Layer 14 of a small transformer language model trained on English Wikipedia (22 layers, counted from 0, width 96).
A neuron's activation on a vector x is ReLU(weights . x + bias), where the dot is the dot product.

Input weights of the MLP neurons that the questions are about. A number n stands for (n - 500) times 0.0024.
n0 (bias -0.168): 542,659,334,450,467,492,448,508,358,518,550,436,271,450,339,380,636,343,424,381,213,580,471,588,454,604,557,416,481,618,604,679,443,701,425,492,700,475,328,571,473,647,455,433,708,594,202,571,700,485,640,346,634,457,409,474,773,340,570,365,623,304,349,393,442,492,417,558,478,388,496,645,575,406,628,572,255,557,406,515,383,291,489,444,648,264,635,352,463,634,432,563,563,669,343,659
n23 (bias -0.146): 401,650,704,374,519,646,565,368,496,542,492,224,516,315,928,374,370,635,603,496,481,613,500,473,592,345,293,444,305,307,709,385,551,485,859,444,825,538,480,500,334,322,422,549,547,532,596,406,579,484,563,301,496,467,528,446,445,610,366,305,544,580,372,446,747,463,559,532,616,568,563,386,254,571,351,525,401,317,535,456,500,558,523,372,659,537,476,540,788,434,441,578,527,561,582,427
n38 (bias -0.349): 404,663,463,368,722,701,584,625,808,458,364,563,334,723,604,765,409,698,150,472,537,628,756,245,225,706,510,728,610,490,490,740,629,792,358,529,303,477,737,472,510,648,472,619,490,367,663,326,215,606,313,460,215,272,524,533,380,672,353,495,495,624,327,602,706,352,676,490,481,262,342,546,415,476,638,490,274,697,405,227,514,415,445,514,528,490,427,558,783,491,548,764,307,259,563,623
n48 (bias -0.151): 338,425,212,653,520,641,354,500,484,436,340,426,317,791,455,598,367,491,672,804,548,554,771,710,538,651,207,479,538,841,229,542,396,709,478,321,580,412,475,389,509,571,316,397,488,533,654,586,382,827,521,670,445,496,400,520,546,474,432,468,415,751,369,731,555,436,640,551,634,618,633,540,508,334,430,316,512,462,256,429,288,613,314,398,422,573,475,450,500,590,529,459,369,686,547,432
n50 (bias -0.274): 403,465,511,683,515,434,742,463,492,204,567,383,500,331,589,365,407,596,452,305,519,682,574,218,492,511,773,441,442,709,449,582,543,556,524,309,404,433,546,500,540,465,195,560,457,438,598,320,570,430,655,727,508,560,578,474,803,360,623,676,606,615,319,398,715,364,669,327,568,721,659,392,649,504,381,459,612,465,596,263,341,508,500,424,462,476,693,453,395,596,469,519,531,673,449,635
n91 (bias -0.148): 583,543,542,375,492,433,477,591,609,409,368,663,428,524,192,637,531,471,595,539,541,435,617,786,389,523,571,659,512,422,352,283,543,264,546,362,601,587,566,562,403,661,558,630,398,480,534,717,407,603,240,619,476,374,555,351,181,678,569,428,572,757,463,443,468,715,441,309,458,588,457,263,547,712,379,475,360,460,539,520,579,833,395,411,361,394,456,354,557,399,653,469,423,161,489,488
n95 (bias -0.210): 777,375,466,633,738,534,441,608,662,663,496,459,774,640,500,562,367,527,492,628,314,564,450,479,261,652,504,535,344,294,289,344,560,479,465,353,362,512,564,645,235,470,428,218,293,440,437,492,349,635,465,274,561,701,219,605,781,269,460,712,395,508,496,563,456,349,496,535,647,289,371,628,649,491,689,782,504,548,509,500,478,649,381,530,458,782,460,288,630,764,737,236,385,504,614,473
n111 (bias -0.232): 599,465,600,554,650,511,256,337,560,295,489,404,561,600,535,293,380,518,391,298,364,520,625,541,496,379,336,736,362,357,561,422,475,462,675,489,497,534,423,497,366,496,590,654,246,588,411,469,580,564,553,493,489,489,295,424,511,467,627,667,565,551,564,662,453,580,447,511,714,320,719,466,444,556,668,478,544,624,370,592,415,839,433,528,507,331,590,312,411,406,644,625,500,442,387,670
n162 (bias -0.262): 527,219,595,432,500,426,439,720,492,376,413,595,480,579,581,548,430,403,485,561,242,399,373,579,453,626,692,603,543,419,639,778,434,481,658,438,785,317,377,500,636,414,546,524,492,294,758,416,640,429,523,508,555,520,640,716,621,556,692,526,504,534,459,686,520,424,519,500,523,346,418,474,542,387,248,545,820,798,465,710,481,435,181,427,492,597,500,249,458,581,356,439,446,564,507,400
n181 (bias -0.162): 691,751,595,500,508,334,366,458,460,328,640,515,334,636,387,483,423,303,414,412,360,728,543,677,337,555,353,578,467,475,591,610,649,680,569,561,692,372,640,444,616,637,631,324,504,456,638,329,557,423,565,568,357,559,508,256,646,575,529,684,603,597,635,397,446,287,416,479,457,397,553,364,492,960,540,380,348,630,625,528,682,504,407,221,500,571,162,634,378,636,613,448,464,347,584,388
n182 (bias -0.012): 599,419,424,522,558,539,510,411,577,479,439,307,971,561,654,210,676,584,452,500,547,562,527,627,635,555,336,525,639,581,486,564,705,483,392,610,565,439,385,455,366,634,448,551,443,482,445,712,426,482,542,518,671,716,380,345,585,333,623,582,694,548,655,307,500,383,363,529,486,417,669,388,388,500,616,534,497,354,634,419,528,386,392,476,455,474,561,610,250,681,549,563,434,514,457,442
n209 (bias -0.254): 560,579,318,325,619,619,400,355,347,469,737,321,463,520,587,480,409,410,656,336,287,504,515,404,524,419,548,600,695,698,666,376,334,554,614,377,627,515,512,453,500,639,446,574,409,366,427,328,346,432,575,662,480,607,536,635,385,728,419,626,476,397,704,326,512,434,276,492,419,532,603,333,461,551,441,341,554,344,551,583,282,318,345,582,294,463,427,189,754,512,488,461,449,719,272,825
n213 (bias -0.186): 543,560,198,531,455,462,537,402,593,336,422,312,574,500,791,413,466,566,451,534,724,445,594,269,457,438,307,672,790,323,509,577,445,607,546,415,430,618,635,391,635,496,429,341,687,542,550,316,605,410,551,353,594,469,342,285,819,483,413,574,163,365,383,748,265,250,538,422,475,630,559,415,777,415,517,554,668,402,508,415,517,544,208,283,433,813,344,560,500,559,292,454,295,463,456,583
n223 (bias -0.132): 561,430,454,630,482,220,773,603,616,523,586,822,188,377,481,500,561,563,635,435,536,461,379,564,604,692,288,671,726,272,548,185,743,278,496,763,645,751,431,505,447,472,564,321,509,444,168,389,372,500,238,676,571,650,612,655,313,553,476,310,548,590,393,518,462,543,435,652,527,490,262,406,643,313,602,925,328,557,686,420,416,427,580,808,707,641,610,406,713,648,514,357,468,368,249,476
n231 (bias -0.242): 563,318,319,208,664,370,461,434,563,523,468,638,585,576,355,301,437,156,409,551,344,376,561,508,420,531,388,448,432,492,609,436,725,603,461,571,569,382,445,520,735,619,655,693,330,429,335,710,698,424,425,492,620,434,623,492,373,630,378,569,946,610,444,458,492,418,535,636,400,548,638,530,226,350,480,755,454,711,567,532,401,541,240,461,554,373,432,389,515,601,681,547,461,481,664,459
n237 (bias -0.278): 628,737,422,549,651,784,482,703,448,610,591,335,233,293,119,592,642,505,468,379,500,452,586,610,529,514,262,543,590,466,351,552,746,436,479,533,487,346,350,509,694,472,691,333,765,651,408,831,554,476,140,495,634,269,344,408,168,700,592,692,481,418,360,376,500,417,481,447,306,808,382,341,486,656,787,615,381,452,100,363,571,589,523,374,277,706,563,571,569,472,491,397,705,335,264,481
n245 (bias -0.146): 395,336,429,635,214,586,269,753,550,637,611,414,234,435,681,355,396,656,426,563,522,504,504,566,596,85,619,735,720,481,866,573,700,438,709,537,488,727,347,622,542,555,656,283,614,432,575,612,513,541,140,576,569,547,651,442,372,242,365,218,421,483,374,389,575,114,600,482,549,347,618,513,333,527,432,500,223,495,495,587,509,552,404,711,254,448,546,386,668,487,609,563,643,367,436,276
n275 (bias -0.185): 421,528,709,618,469,559,651,728,697,477,391,511,476,637,614,537,547,743,523,570,496,540,546,577,548,516,564,472,496,533,637,496,650,462,685,436,562,470,563,504,467,282,586,315,817,298,674,465,402,276,365,591,560,414,540,400,397,520,508,565,468,405,553,473,683,213,504,697,620,464,441,625,582,393,449,337,274,193,279,734,476,322,678,711,391,245,447,424,535,242,599,711,383,281,466,455
n287 (bias -0.170): 547,363,396,561,512,389,604,478,614,244,496,274,386,743,347,649,658,855,360,703,278,504,295,255,535,680,453,435,504,380,470,435,521,409,431,410,351,484,559,597,408,667,643,327,423,312,425,593,403,681,616,410,582,434,689,483,406,474,421,570,596,385,553,779,347,434,445,405,646,413,521,291,538,602,725,649,504,711,453,461,603,232,565,534,769,464,404,203,645,496,325,732,243,450,379,232
n312 (bias -0.100): 653,509,404,872,876,227,273,406,567,509,614,614,661,605,358,656,723,324,599,248,453,442,247,574,536,588,405,604,406,184,637,595,705,504,725,455,627,534,562,425,321,339,307,403,581,460,391,699,576,712,536,481,518,495,487,474,563,583,417,612,559,457,662,321,665,444,544,459,386,473,603,256,531,482,415,358,253,586,513,527,706,425,235,513,258,495,413,405,478,835,688,637,332,774,517,656
n313 (bias -0.284): 482,496,534,532,653,390,491,615,391,338,410,616,527,469,531,486,733,582,572,443,669,610,500,372,518,388,407,536,575,527,397,536,658,167,528,664,347,424,736,579,283,548,738,335,809,562,406,526,617,451,390,288,776,564,297,315,319,500,771,645,379,483,655,113,482,473,715,446,715,424,280,513,661,482,548,635,389,709,482,509,456,532,458,209,500,74,711,611,470,409,342,509,496,359,213,536
n318 (bias -0.159): 175,520,508,541,458,630,280,454,425,798,275,500,536,436,488,492,689,475,569,516,291,445,818,458,400,411,667,632,452,323,383,580,599,443,326,476,605,595,672,433,427,650,306,254,579,429,700,531,328,388,686,392,712,414,544,739,468,333,520,500,472,466,116,573,504,373,547,540,496,363,524,477,344,512,465,734,427,560,575,425,500,318,270,601,578,668,504,480,546,473,409,559,547,492,481,715
n325 (bias -0.181): 289,424,522,762,833,375,448,411,114,253,614,395,514,327,633,417,621,505,263,571,431,798,281,513,486,425,757,405,446,309,477,532,621,674,468,630,414,401,376,331,404,469,403,277,213,554,535,734,564,590,635,289,337,258,585,504,451,514,348,578,486,629,299,557,348,639,464,336,570,755,384,165,593,366,504,533,413,252,652,661,406,486,210,540,562,696,546,455,344,544,451,473,478,626,601,583
n326 (bias -0.284): 474,739,338,246,516,270,363,576,640,467,266,456,417,435,572,609,491,672,586,475,594,830,569,454,444,546,302,448,560,451,370,719,704,545,646,620,442,737,462,551,233,402,387,478,654,568,396,366,621,590,641,179,547,796,598,276,585,605,452,290,648,574,378,566,408,350,538,786,329,595,189,516,492,547,411,486,430,500,228,351,568,406,350,475,504,496,630,513,694,302,683,454,437,388,363,710
n335 (bias -0.084): 570,659,468,447,625,305,453,762,628,464,590,604,496,627,438,530,515,519,571,311,511,626,362,532,835,684,415,407,600,351,695,481,287,382,536,463,490,602,248,555,530,493,362,286,378,544,421,729,500,489,419,635,686,775,504,615,614,538,458,343,421,482,430,522,549,649,522,635,525,841,574,359,573,540,592,691,333,559,610,526,681,596,412,333,287,381,444,507,561,573,515,475,525,425,556,432
n363 (bias -0.199): 343,283,525,700,529,452,589,404,526,496,562,774,211,332,522,424,608,613,429,320,467,833,172,420,522,734,408,509,670,459,358,872,474,900,363,413,548,492,552,552,429,426,594,473,335,595,441,414,237,377,456,800,513,387,535,589,313,348,482,576,681,496,475,568,362,572,845,377,360,633,591,338,457,522,586,564,416,583,478,526,174,441,558,427,590,351,792,548,416,590,509,453,461,479,357,455
n370 (bias -0.232): 608,905,664,504,465,612,480,332,734,562,537,368,545,610,301,623,720,737,346,512,373,478,423,566,407,571,322,541,589,608,459,399,912,527,313,560,518,658,524,595,447,656,465,317,408,500,328,686,333,335,476,374,666,458,584,484,572,430,529,426,467,492,534,387,340,492,436,345,512,398,792,776,207,516,624,449,446,617,520,368,424,479,336,413,516,433,663,528,446,457,452,599,472,267,341,414
n378 (bias -0.057): 491,390,530,635,547,627,491,74,608,682,460,496,666,576,596,347,531,523,618,418,357,512,588,496,310,646,275,606,790,505,674,487,421,513,504,561,516,605,331,470,653,448,504,237,601,417,470,750,372,474,588,395,575,582,281,479,456,338,702,665,718,597,371,602,747,274,396,673,269,634,614,458,539,705,591,70,593,363,243,504,329,345,162,685,470,177,553,540,496,547,513,435,388,602,463,711
n383 (bias -0.208): 346,492,346,471,652,258,405,593,492,574,442,218,541,681,476,699,399,513,446,564,469,496,589,622,577,417,431,680,472,303,389,443,669,300,376,610,507,713,584,340,492,569,448,575,569,480,531,639,393,488,431,309,516,592,585,748,265,754,649,250,607,667,569,563,326,312,705,574,484,484,399,577,540,528,432,649,594,203,540,549,666,580,249,365,472,559,430,459,320,376,218,791,313,453,397,624

Each question shows a token from some text and the vector x that enters the MLP there. A number n stands for (n - 500) times 0.016.

"ither": 571,498,586,507,297,540,600,524,520,363,419,438,478,465,438,347,587,512,676,359,495,350,349,494,487,543,609,451,362,492,417,407,247,394,393,571,391,580,472,377,539,500,585,415,504,531,589,378,608,585,670,610,387,339,530,494,685,465,397,562,482,444,692,450,614,353,495,536,474,481,534,645,494,529,425,592,584,469,424,547,710,292,787,574,638,601,442,549,402,503,366,475,597,633,603,579
Which of these neurons fires most? n50

",": 650,464,468,591,497,556,405,347,469,428,483,593,536,553,488,430,496,530,624,425,586,542,414,774,412,434,431,505,522,503,547,433,260,391,223,716,442,613,435,495,407,347,547,456,365,489,595,564,593,671,642,478,323,392,581,567,553,505,432,486,503,400,818,498,518,385,512,429,427,522,506,598,482,546,358,611,577,434,459,431,510,414,692,676,487,407,508,476,340,492,466,538,481,684,683,481
Which three neurons fire most, strongest first? n312, n378, n182

" the": 678,536,480,582,422,737,486,433,510,422,345,625,359,482,592,352,438,503,594,432,591,436,304,694,427,396,602,501,484,584,449,441,270,460,403,699,461,588,392,474,490,405,520,495,572,601,528,453,580,562,487,444,358,356,536,472,514,505,449,514,548,439,632,554,487,358,525,529,577,438,528,666,399,610,552,636,567,393,486,473,512,312,754,544,485,493,473,442,352,544,496,479,462,655,632,527
Which of these neurons fires most? n0

" parent": 681,447,410,480,373,534,497,475,417,558,508,478,544,452,679,446,580,570,565,479,589,300,379,668,341,489,477,483,440,659,424,393,130,339,138,566,267,596,538,402,561,486,584,545,531,557,531,446,651,779,577,388,389,572,555,596,542,490,410,607,451,497,531,491,511,561,518,464,534,502,515,633,489,629,531,608,416,407,467,348,557,348,628,512,619,407,404,466,457,546,395,460,622,485,768,560
Which of these neurons fires most? n95

" December": 599,489,577,420,382,548,517,513,320,300,327,616,584,566,538,441,474,436,413,375,708,473,425,538,396,506,586,416,428,587,490,454,382,427,384,605,355,699,426,407,410,301,418,511,489,577,386,443,603,648,595,540,318,434,528,467,457,596,356,504,554,428,794,436,677,527,531,476,437,629,621,671,433,594,545,615,579,472,562,385,592,516,520,625,621,619,473,412,375,678,401,395,580,454,568,531
Which two neurons fire most, strongest first? n50, n325

"ire": 501,622,343,581,316,574,544,517,528,369,443,767,451,477,360,550,550,564,549,447,406,376,424,621,344,425,518,578,355,512,401,606,357,383,329,584,326,685,433,412,627,584,558,437,523,584,560,392,774,618,513,470,490,301,647,554,489,504,391,550,472,306,611,451,519,538,536,405,459,590,477,558,462,729,307,620,619,342,463,363,510,540,699,515,490,572,448,547,437,442,484,464,629,568,710,535
Which two neurons fire most, strongest first? n237, n91

" up": 595,484,444,516,273,497,464,395,372,423,365,559,505,546,617,415,457,492,629,426,599,359,401,658,504,622,627,554,561,490,531,432,394,339,219,683,418,653,467,432,540,439,508,587,447,569,604,487,575,649,572,435,340,578,504,578,464,430,232,594,468,497,787,513,456,397,622,427,487,471,535,404,466,524,387,558,666,524,422,335,566,516,774,489,475,625,395,537,430,539,344,527,552,498,619,524
Which neuron fires most, and how strongly? n213, at about 3.2

"es": 538,489,564,517,393,574,479,552,461,311,376,581,319,485,529,533,454,399,589,554,682,444,341,670,473,469,486,466,566,380,517,499,427,367,134,624,485,561,463,454,322,417,508,609,558,432,678,456,553,604,668,600,182,509,589,531,622,518,454,561,517,318,644,490,647,499,439,422,431,520,500,638,406,614,383,440,656,437,571,431,419,448,652,571,543,689,552,455,517,486,351,547,595,647,567,531
Which of these neurons fires most? n162

" over": 635,430,515,465,293,486,449,520,416,335,392,553,435,526,604,329,565,588,574,291,551,366,479,633,541,485,458,442,488,469,417,498,502,431,372,577,401,806,540,441,556,357,484,493,439,595,500,481,653,638,464,338,245,521,532,685,620,384,365,504,450,677,746,486,429,454,583,528,500,601,483,513,434,704,358,517,667,458,455,631,602,573,695,487,504,553,479,439,517,461,304,519,577,503,725,423
Which two neurons fire most, strongest first? n383, n23

" mother": 626,422,339,623,399,431,516,436,421,404,407,604,482,529,489,452,642,550,568,448,593,402,365,572,557,420,642,585,434,532,351,414,323,304,269,547,297,636,498,469,543,445,553,488,545,603,521,406,645,637,602,399,399,516,474,468,519,550,394,643,490,436,697,601,537,416,518,345,499,568,678,590,408,644,527,585,547,421,488,409,552,323,702,409,577,502,476,576,377,477,353,438,793,508,645,558
Which neuron fires most, and how strongly? n287, at about 3.2

" to": 620,603,535,601,311,498,503,589,407,390,331,588,582,584,640,387,527,508,523,450,573,294,439,671,511,570,599,482,569,460,478,469,316,379,414,603,336,585,433,430,507,370,500,398,492,439,587,410,564,541,559,424,248,450,416,648,529,447,346,565,600,371,800,490,581,323,523,389,442,581,661,589,432,647,496,429,660,456,468,474,602,331,572,624,536,598,394,390,394,670,462,528,497,558,648,534
Which neuron fires most, and how strongly? n378, at about 4.5

" s": 583,517,608,464,377,491,476,335,501,382,458,553,638,364,665,319,427,460,567,472,596,415,324,692,460,456,466,492,544,479,481,524,418,379,403,656,559,632,490,524,343,410,577,489,579,370,682,393,512,668,661,445,293,393,521,558,586,391,442,448,573,324,689,450,497,524,520,492,563,381,415,551,367,479,459,484,584,426,472,406,586,403,768,581,553,606,501,559,389,629,500,492,570,534,772,570
Which two neurons fire most, strongest first? n23, n182

"l": 580,614,549,562,377,517,438,433,502,461,322,694,540,590,424,369,546,456,456,416,557,458,440,665,412,404,461,358,481,561,528,391,413,425,274,617,402,715,487,496,517,529,591,446,367,528,272,428,551,524,558,738,234,394,646,636,648,422,504,494,500,351,744,361,618,514,452,450,389,597,557,602,408,601,413,558,613,578,427,319,426,549,597,521,551,442,462,602,430,604,530,420,714,512,754,518
Which three neurons fire most, strongest first? n370, n181, n231

"II": 608,456,545,460,362,493,434,442,357,287,430,631,467,418,397,294,451,396,586,371,598,285,500,626,400,513,491,516,406,463,485,443,350,382,396,572,490,626,568,415,512,443,416,605,433,514,566,481,653,450,564,577,525,338,734,567,661,601,432,546,641,393,756,564,544,540,587,540,522,490,500,786,352,636,326,607,596,463,620,551,524,345,637,555,422,514,496,537,293,504,462,387,543,695,755,476
Which of these neurons fires most? n231

"ain": 507,509,630,518,335,547,357,573,515,370,515,682,487,551,512,504,597,420,620,375,492,339,384,688,357,381,616,529,535,495,423,517,243,310,177,626,444,531,379,385,622,458,594,545,458,482,627,453,549,498,485,467,540,287,548,561,627,597,366,544,517,345,653,480,660,553,489,529,530,585,623,652,376,637,414,658,611,408,366,436,467,558,722,414,553,530,496,507,400,436,406,479,538,654,616,512
Which of these neurons fires most? n162

" Ch": 647,638,482,441,370,596,490,465,390,385,371,525,545,490,550,418,516,439,526,426,578,467,407,608,570,363,474,512,488,504,597,502,265,363,235,698,516,643,477,562,534,486,421,492,412,534,442,352,657,573,467,473,511,432,604,509,664,516,431,558,537,149,744,443,395,577,505,595,614,450,508,739,395,617,500,471,585,466,464,490,647,445,781,520,413,393,557,464,348,510,380,541,631,455,571,443
Which of these neurons fires most? n0

"or": 680,648,425,568,417,602,603,580,305,523,418,723,361,558,484,563,483,423,667,665,616,392,487,516,490,479,520,416,488,596,453,363,250,367,308,586,466,469,568,392,499,405,516,444,523,633,498,425,626,570,481,690,387,415,476,560,443,516,464,578,487,484,621,434,583,576,507,330,449,588,413,496,412,780,432,527,574,447,314,344,562,306,615,459,501,539,440,517,423,422,455,486,667,582,787,416
Which three neurons fire most, strongest first? n237, n48, n91

"ay": 541,509,507,442,408,508,425,514,453,401,379,791,375,533,436,535,538,503,458,437,507,417,399,590,449,467,535,465,593,527,489,552,344,253,203,720,346,498,423,443,533,446,495,477,468,584,538,294,641,723,537,445,382,399,567,549,613,485,371,517,506,324,670,481,572,492,539,688,476,573,523,555,535,579,475,769,631,458,425,434,546,548,729,591,533,479,514,594,477,539,326,471,586,406,586,472
Which two neurons fire most, strongest first? n223, n335

" bas": 636,539,414,503,336,573,355,474,482,279,378,687,531,519,616,445,482,464,561,607,633,412,378,536,525,491,570,499,360,456,502,612,341,368,202,605,296,762,477,500,364,463,504,483,514,653,661,484,645,654,546,518,422,415,604,595,496,451,463,328,565,462,652,431,437,473,361,484,475,465,481,711,387,681,430,602,476,448,476,494,516,507,688,587,524,613,428,563,348,511,281,524,622,608,592,575
Which neuron fires most, and how strongly? n383, at about 2.7

" of": 531,697,391,683,310,541,446,495,422,363,422,540,450,477,713,370,497,496,577,389,569,446,504,721,515,493,513,506,536,479,447,465,218,453,300,698,448,659,505,417,501,311,442,605,523,590,460,570,639,487,510,429,408,389,491,587,506,606,318,507,492,461,608,403,382,500,609,495,378,480,490,644,421,780,653,484,556,567,522,404,459,404,596,556,481,403,429,547,453,463,423,563,487,595,668,504
Which two neurons fire most, strongest first? n0, n213

"Early": 562,438,438,549,503,536,590,270,588,331,418,562,547,480,544,497,527,596,554,318,642,423,406,570,427,334,665,503,488,537,428,709,290,429,292,559,471,570,382,417,651,507,504,528,559,566,544,524,529,616,506,443,458,508,500,496,593,664,376,473,535,486,617,443,499,374,525,457,378,612,639,572,380,586,675,582,619,438,485,468,340,371,779,513,426,503,421,545,347,450,324,533,661,406,656,545
Which of these neurons fires most? n50

" ": 745,638,487,466,437,558,384,389,537,326,326,692,563,401,519,363,527,582,591,503,530,470,446,659,523,471,495,503,530,368,554,495,149,413,280,558,400,527,530,365,339,508,572,461,521,553,543,525,570,552,598,676,426,531,408,510,573,523,398,582,565,326,734,423,477,425,572,588,473,413,557,640,444,686,498,462,576,437,412,429,592,364,746,593,510,541,379,449,419,592,604,316,519,416,619,584
Which of these neurons fires most? n181

" was": 626,611,485,567,380,525,478,441,411,403,364,701,636,554,524,439,458,443,406,286,522,493,454,787,478,467,507,564,499,537,543,485,312,304,247,560,496,572,403,399,420,304,519,658,539,445,673,487,521,725,535,438,395,434,496,455,486,647,404,577,468,355,752,467,492,476,559,443,407,401,598,560,465,512,401,607,592,450,547,482,532,341,626,553,533,531,480,339,385,450,511,590,625,670,795,574
Which of these neurons fires most? n312

"ivate": 466,469,545,508,318,632,580,532,476,350,411,665,461,475,650,552,544,331,628,419,477,454,356,661,353,439,551,498,499,519,497,575,377,277,207,610,396,595,379,377,589,436,460,578,449,574,589,400,667,494,529,550,546,449,562,489,615,640,398,496,667,318,627,542,460,450,489,468,454,657,474,733,395,772,388,586,556,576,336,433,586,508,629,532,536,493,383,478,517,405,306,491,520,522,676,535
Which two neurons fire most, strongest first? n162, n181

"ent": 514,567,493,460,308,525,458,526,399,429,391,704,432,518,622,416,551,350,585,373,589,312,369,781,449,380,554,428,524,584,355,544,296,507,265,602,369,444,495,375,506,413,481,547,519,614,559,530,518,567,590,486,474,449,529,557,494,647,427,565,461,566,359,588,488,483,624,353,424,650,569,792,495,798,571,510,607,462,469,415,373,339,586,543,525,557,429,512,501,557,387,550,436,526,667,619
Which three neurons fire most, strongest first? n48, n318, n363

" Die": 495,463,468,561,339,671,460,425,324,375,349,634,413,500,625,463,519,502,474,489,547,272,429,605,399,485,639,598,427,393,481,407,426,255,264,585,439,416,343,500,487,476,416,623,528,525,603,453,729,491,545,410,484,440,558,535,603,614,391,500,524,291,581,612,547,580,487,545,508,730,558,647,574,686,473,532,497,583,589,354,531,456,579,609,406,575,486,491,472,461,353,477,690,513,725,459
Which of these neurons fires most? n162

"t": 532,442,521,560,403,609,440,422,566,465,260,662,520,528,519,520,696,355,565,458,640,426,485,743,432,419,491,379,507,380,515,428,474,319,197,660,498,488,478,591,555,503,615,506,394,422,594,367,582,550,420,536,342,377,597,637,610,448,423,530,499,358,519,456,721,408,534,418,476,488,523,706,349,649,495,499,592,414,382,387,507,530,629,617,496,498,532,492,577,397,458,395,616,584,771,561
Which of these neurons fires most? n318

"edy": 643,558,485,498,384,646,497,539,412,356,437,536,361,550,612,407,497,347,567,452,589,531,362,645,483,435,536,425,530,567,563,669,300,264,58,625,464,601,356,542,558,485,543,504,603,525,552,416,628,598,638,551,381,510,671,412,583,479,468,518,556,235,618,508,533,479,507,376,424,574,458,625,333,591,442,540,574,563,501,360,542,391,693,541,499,521,533,544,380,399,352,508,520,518,730,561
Which of these neurons fires most? n0

"anc": 471,557,434,488,339,405,633,672,579,379,536,574,456,424,527,413,513,434,645,463,548,260,398,682,393,452,536,556,384,450,563,570,206,298,292,606,322,479,420,417,487,558,454,475,466,487,614,365,439,696,569,565,437,601,634,748,476,553,444,571,511,395,690,432,578,541,513,513,407,616,340,656,352,652,545,551,438,506,372,572,510,489,738,545,493,506,487,503,387,494,498,495,555,418,776,619
Which of these neurons fires most? n335

"ing": 594,600,408,613,284,623,516,527,404,373,366,805,362,466,542,367,442,416,566,425,566,404,449,732,549,475,434,543,527,490,507,460,252,409,249,660,517,532,509,500,499,500,620,556,425,478,403,450,585,647,538,603,212,532,561,668,625,392,318,616,575,392,587,417,605,442,531,526,505,574,530,500,383,675,483,534,609,437,520,359,465,408,733,519,580,619,423,416,443,448,441,484,579,497,572,455
Which three neurons fire most, strongest first? n223, n181, n363

"==\n": 603,533,471,536,521,594,494,442,473,381,421,511,541,619,527,471,485,517,382,436,579,534,384,694,567,450,509,635,541,450,477,485,211,325,309,596,467,555,397,439,335,342,360,463,455,434,476,475,647,763,551,431,351,487,594,545,490,559,442,500,509,530,680,530,457,430,505,495,403,559,515,588,414,615,509,564,530,606,454,413,411,409,951,551,518,519,449,520,309,515,503,471,639,681,677,457
Which neuron fires most, and how strongly? n287, at about 1.5

" m": 680,478,458,485,477,613,404,315,496,198,384,658,564,490,532,374,519,609,575,534,610,546,352,704,603,434,530,430,629,473,475,452,370,425,299,599,532,708,580,478,505,463,580,499,492,613,450,364,576,812,623,365,440,406,493,521,481,589,454,419,524,335,725,457,438,448,429,430,576,472,392,690,298,582,406,500,638,432,389,437,476,488,618,462,467,475,523,575,422,613,467,394,565,531,704,590
Which two neurons fire most, strongest first? n182, n326

"am": 515,582,529,499,479,507,426,517,633,394,358,734,443,330,393,549,582,461,525,556,588,413,447,600,520,440,559,375,504,571,481,477,187,154,391,553,417,610,342,428,583,571,387,417,338,649,497,286,581,666,521,480,497,508,553,542,457,467,437,569,578,353,678,579,504,543,448,648,578,531,517,786,335,621,487,574,466,438,373,523,601,467,705,528,492,592,555,507,482,434,391,542,589,652,642,466
Which of these neurons fires most? n335

".": 645,533,425,459,471,543,480,483,368,342,452,646,551,580,496,452,561,416,471,454,610,574,398,650,491,522,480,568,494,424,452,467,263,409,293,638,434,710,452,460,462,326,554,386,489,403,568,513,663,668,629,423,329,463,664,555,506,460,522,514,562,388,780,477,463,409,518,495,427,479,510,560,306,650,508,569,651,587,425,465,551,290,865,636,501,432,441,508,342,506,391,453,486,670,611,484
Which three neurons fire most, strongest first? n287, n181, n312

" X": 565,561,582,389,290,604,302,430,451,280,333,682,574,487,452,487,595,511,543,421,435,283,447,689,435,512,575,490,398,478,546,461,397,416,271,602,481,711,470,535,442,405,428,492,404,554,553,447,704,585,430,583,449,401,695,501,658,488,407,579,516,360,782,565,401,479,561,515,515,657,603,664,318,495,308,574,599,503,528,507,532,486,628,367,467,468,509,532,424,562,464,439,562,626,711,572
Which neuron fires most, and how strongly? n162, at about 3.1

"ens": 530,397,420,510,288,583,503,476,567,385,410,653,498,562,440,513,457,523,451,481,569,516,412,644,371,483,596,481,527,419,515,428,341,308,271,617,290,648,516,413,537,587,511,502,385,553,609,372,644,738,411,547,347,315,655,536,578,603,393,488,505,368,619,363,618,475,482,448,483,518,571,583,292,499,233,653,613,436,467,439,459,622,623,562,498,678,503,655,431,459,553,506,576,716,632,609
Which two neurons fire most, strongest first? n91, n50

" in": 614,517,518,600,246,583,327,490,387,279,340,449,574,497,688,430,590,475,429,460,671,430,418,731,547,457,481,522,593,512,452,497,361,439,394,629,426,672,463,409,524,418,505,451,437,554,544,431,618,568,498,452,291,365,382,646,542,502,336,492,526,498,816,495,478,291,520,421,442,478,610,673,456,545,505,489,589,483,480,514,552,480,729,652,569,513,405,450,397,550,415,514,571,542,691,562
Which two neurons fire most, strongest first? n213, n182

"ological": 566,420,554,625,360,612,555,316,548,468,385,682,361,437,578,317,476,426,745,486,661,488,352,768,499,494,469,459,503,506,392,558,310,310,190,564,405,659,454,397,577,513,511,621,470,517,537,476,615,530,681,547,382,341,523,533,540,625,438,450,535,453,663,450,520,505,432,417,531,509,414,665,416,654,499,419,516,496,459,359,442,464,808,522,575,451,574,539,407,393,388,542,481,562,690,596
Which of these neurons fires most? n363

"se": 555,567,476,403,419,586,532,601,473,371,456,583,517,484,644,417,455,606,506,458,583,373,369,513,503,487,670,507,389,539,503,606,431,374,176,594,443,631,520,507,330,531,457,445,621,386,649,427,390,629,599,434,314,448,571,481,583,586,346,605,512,151,538,416,533,363,636,609,460,601,412,658,406,563,458,582,536,538,499,458,505,523,659,695,417,659,440,519,432,456,304,521,556,548,589,583
Which two neurons fire most, strongest first? n38, n318

" Pr": 604,573,553,406,396,652,542,454,478,422,365,555,628,435,622,426,442,509,483,422,605,324,461,629,477,373,457,537,475,520,554,476,312,330,362,636,510,633,378,603,568,498,414,450,431,493,619,310,703,588,497,505,436,366,623,472,520,537,480,430,568,384,854,389,368,563,529,503,512,412,492,768,326,644,523,491,472,535,428,420,548,466,639,663,421,505,539,515,264,588,430,471,571,549,751,422
Which two neurons fire most, strongest first? n182, n370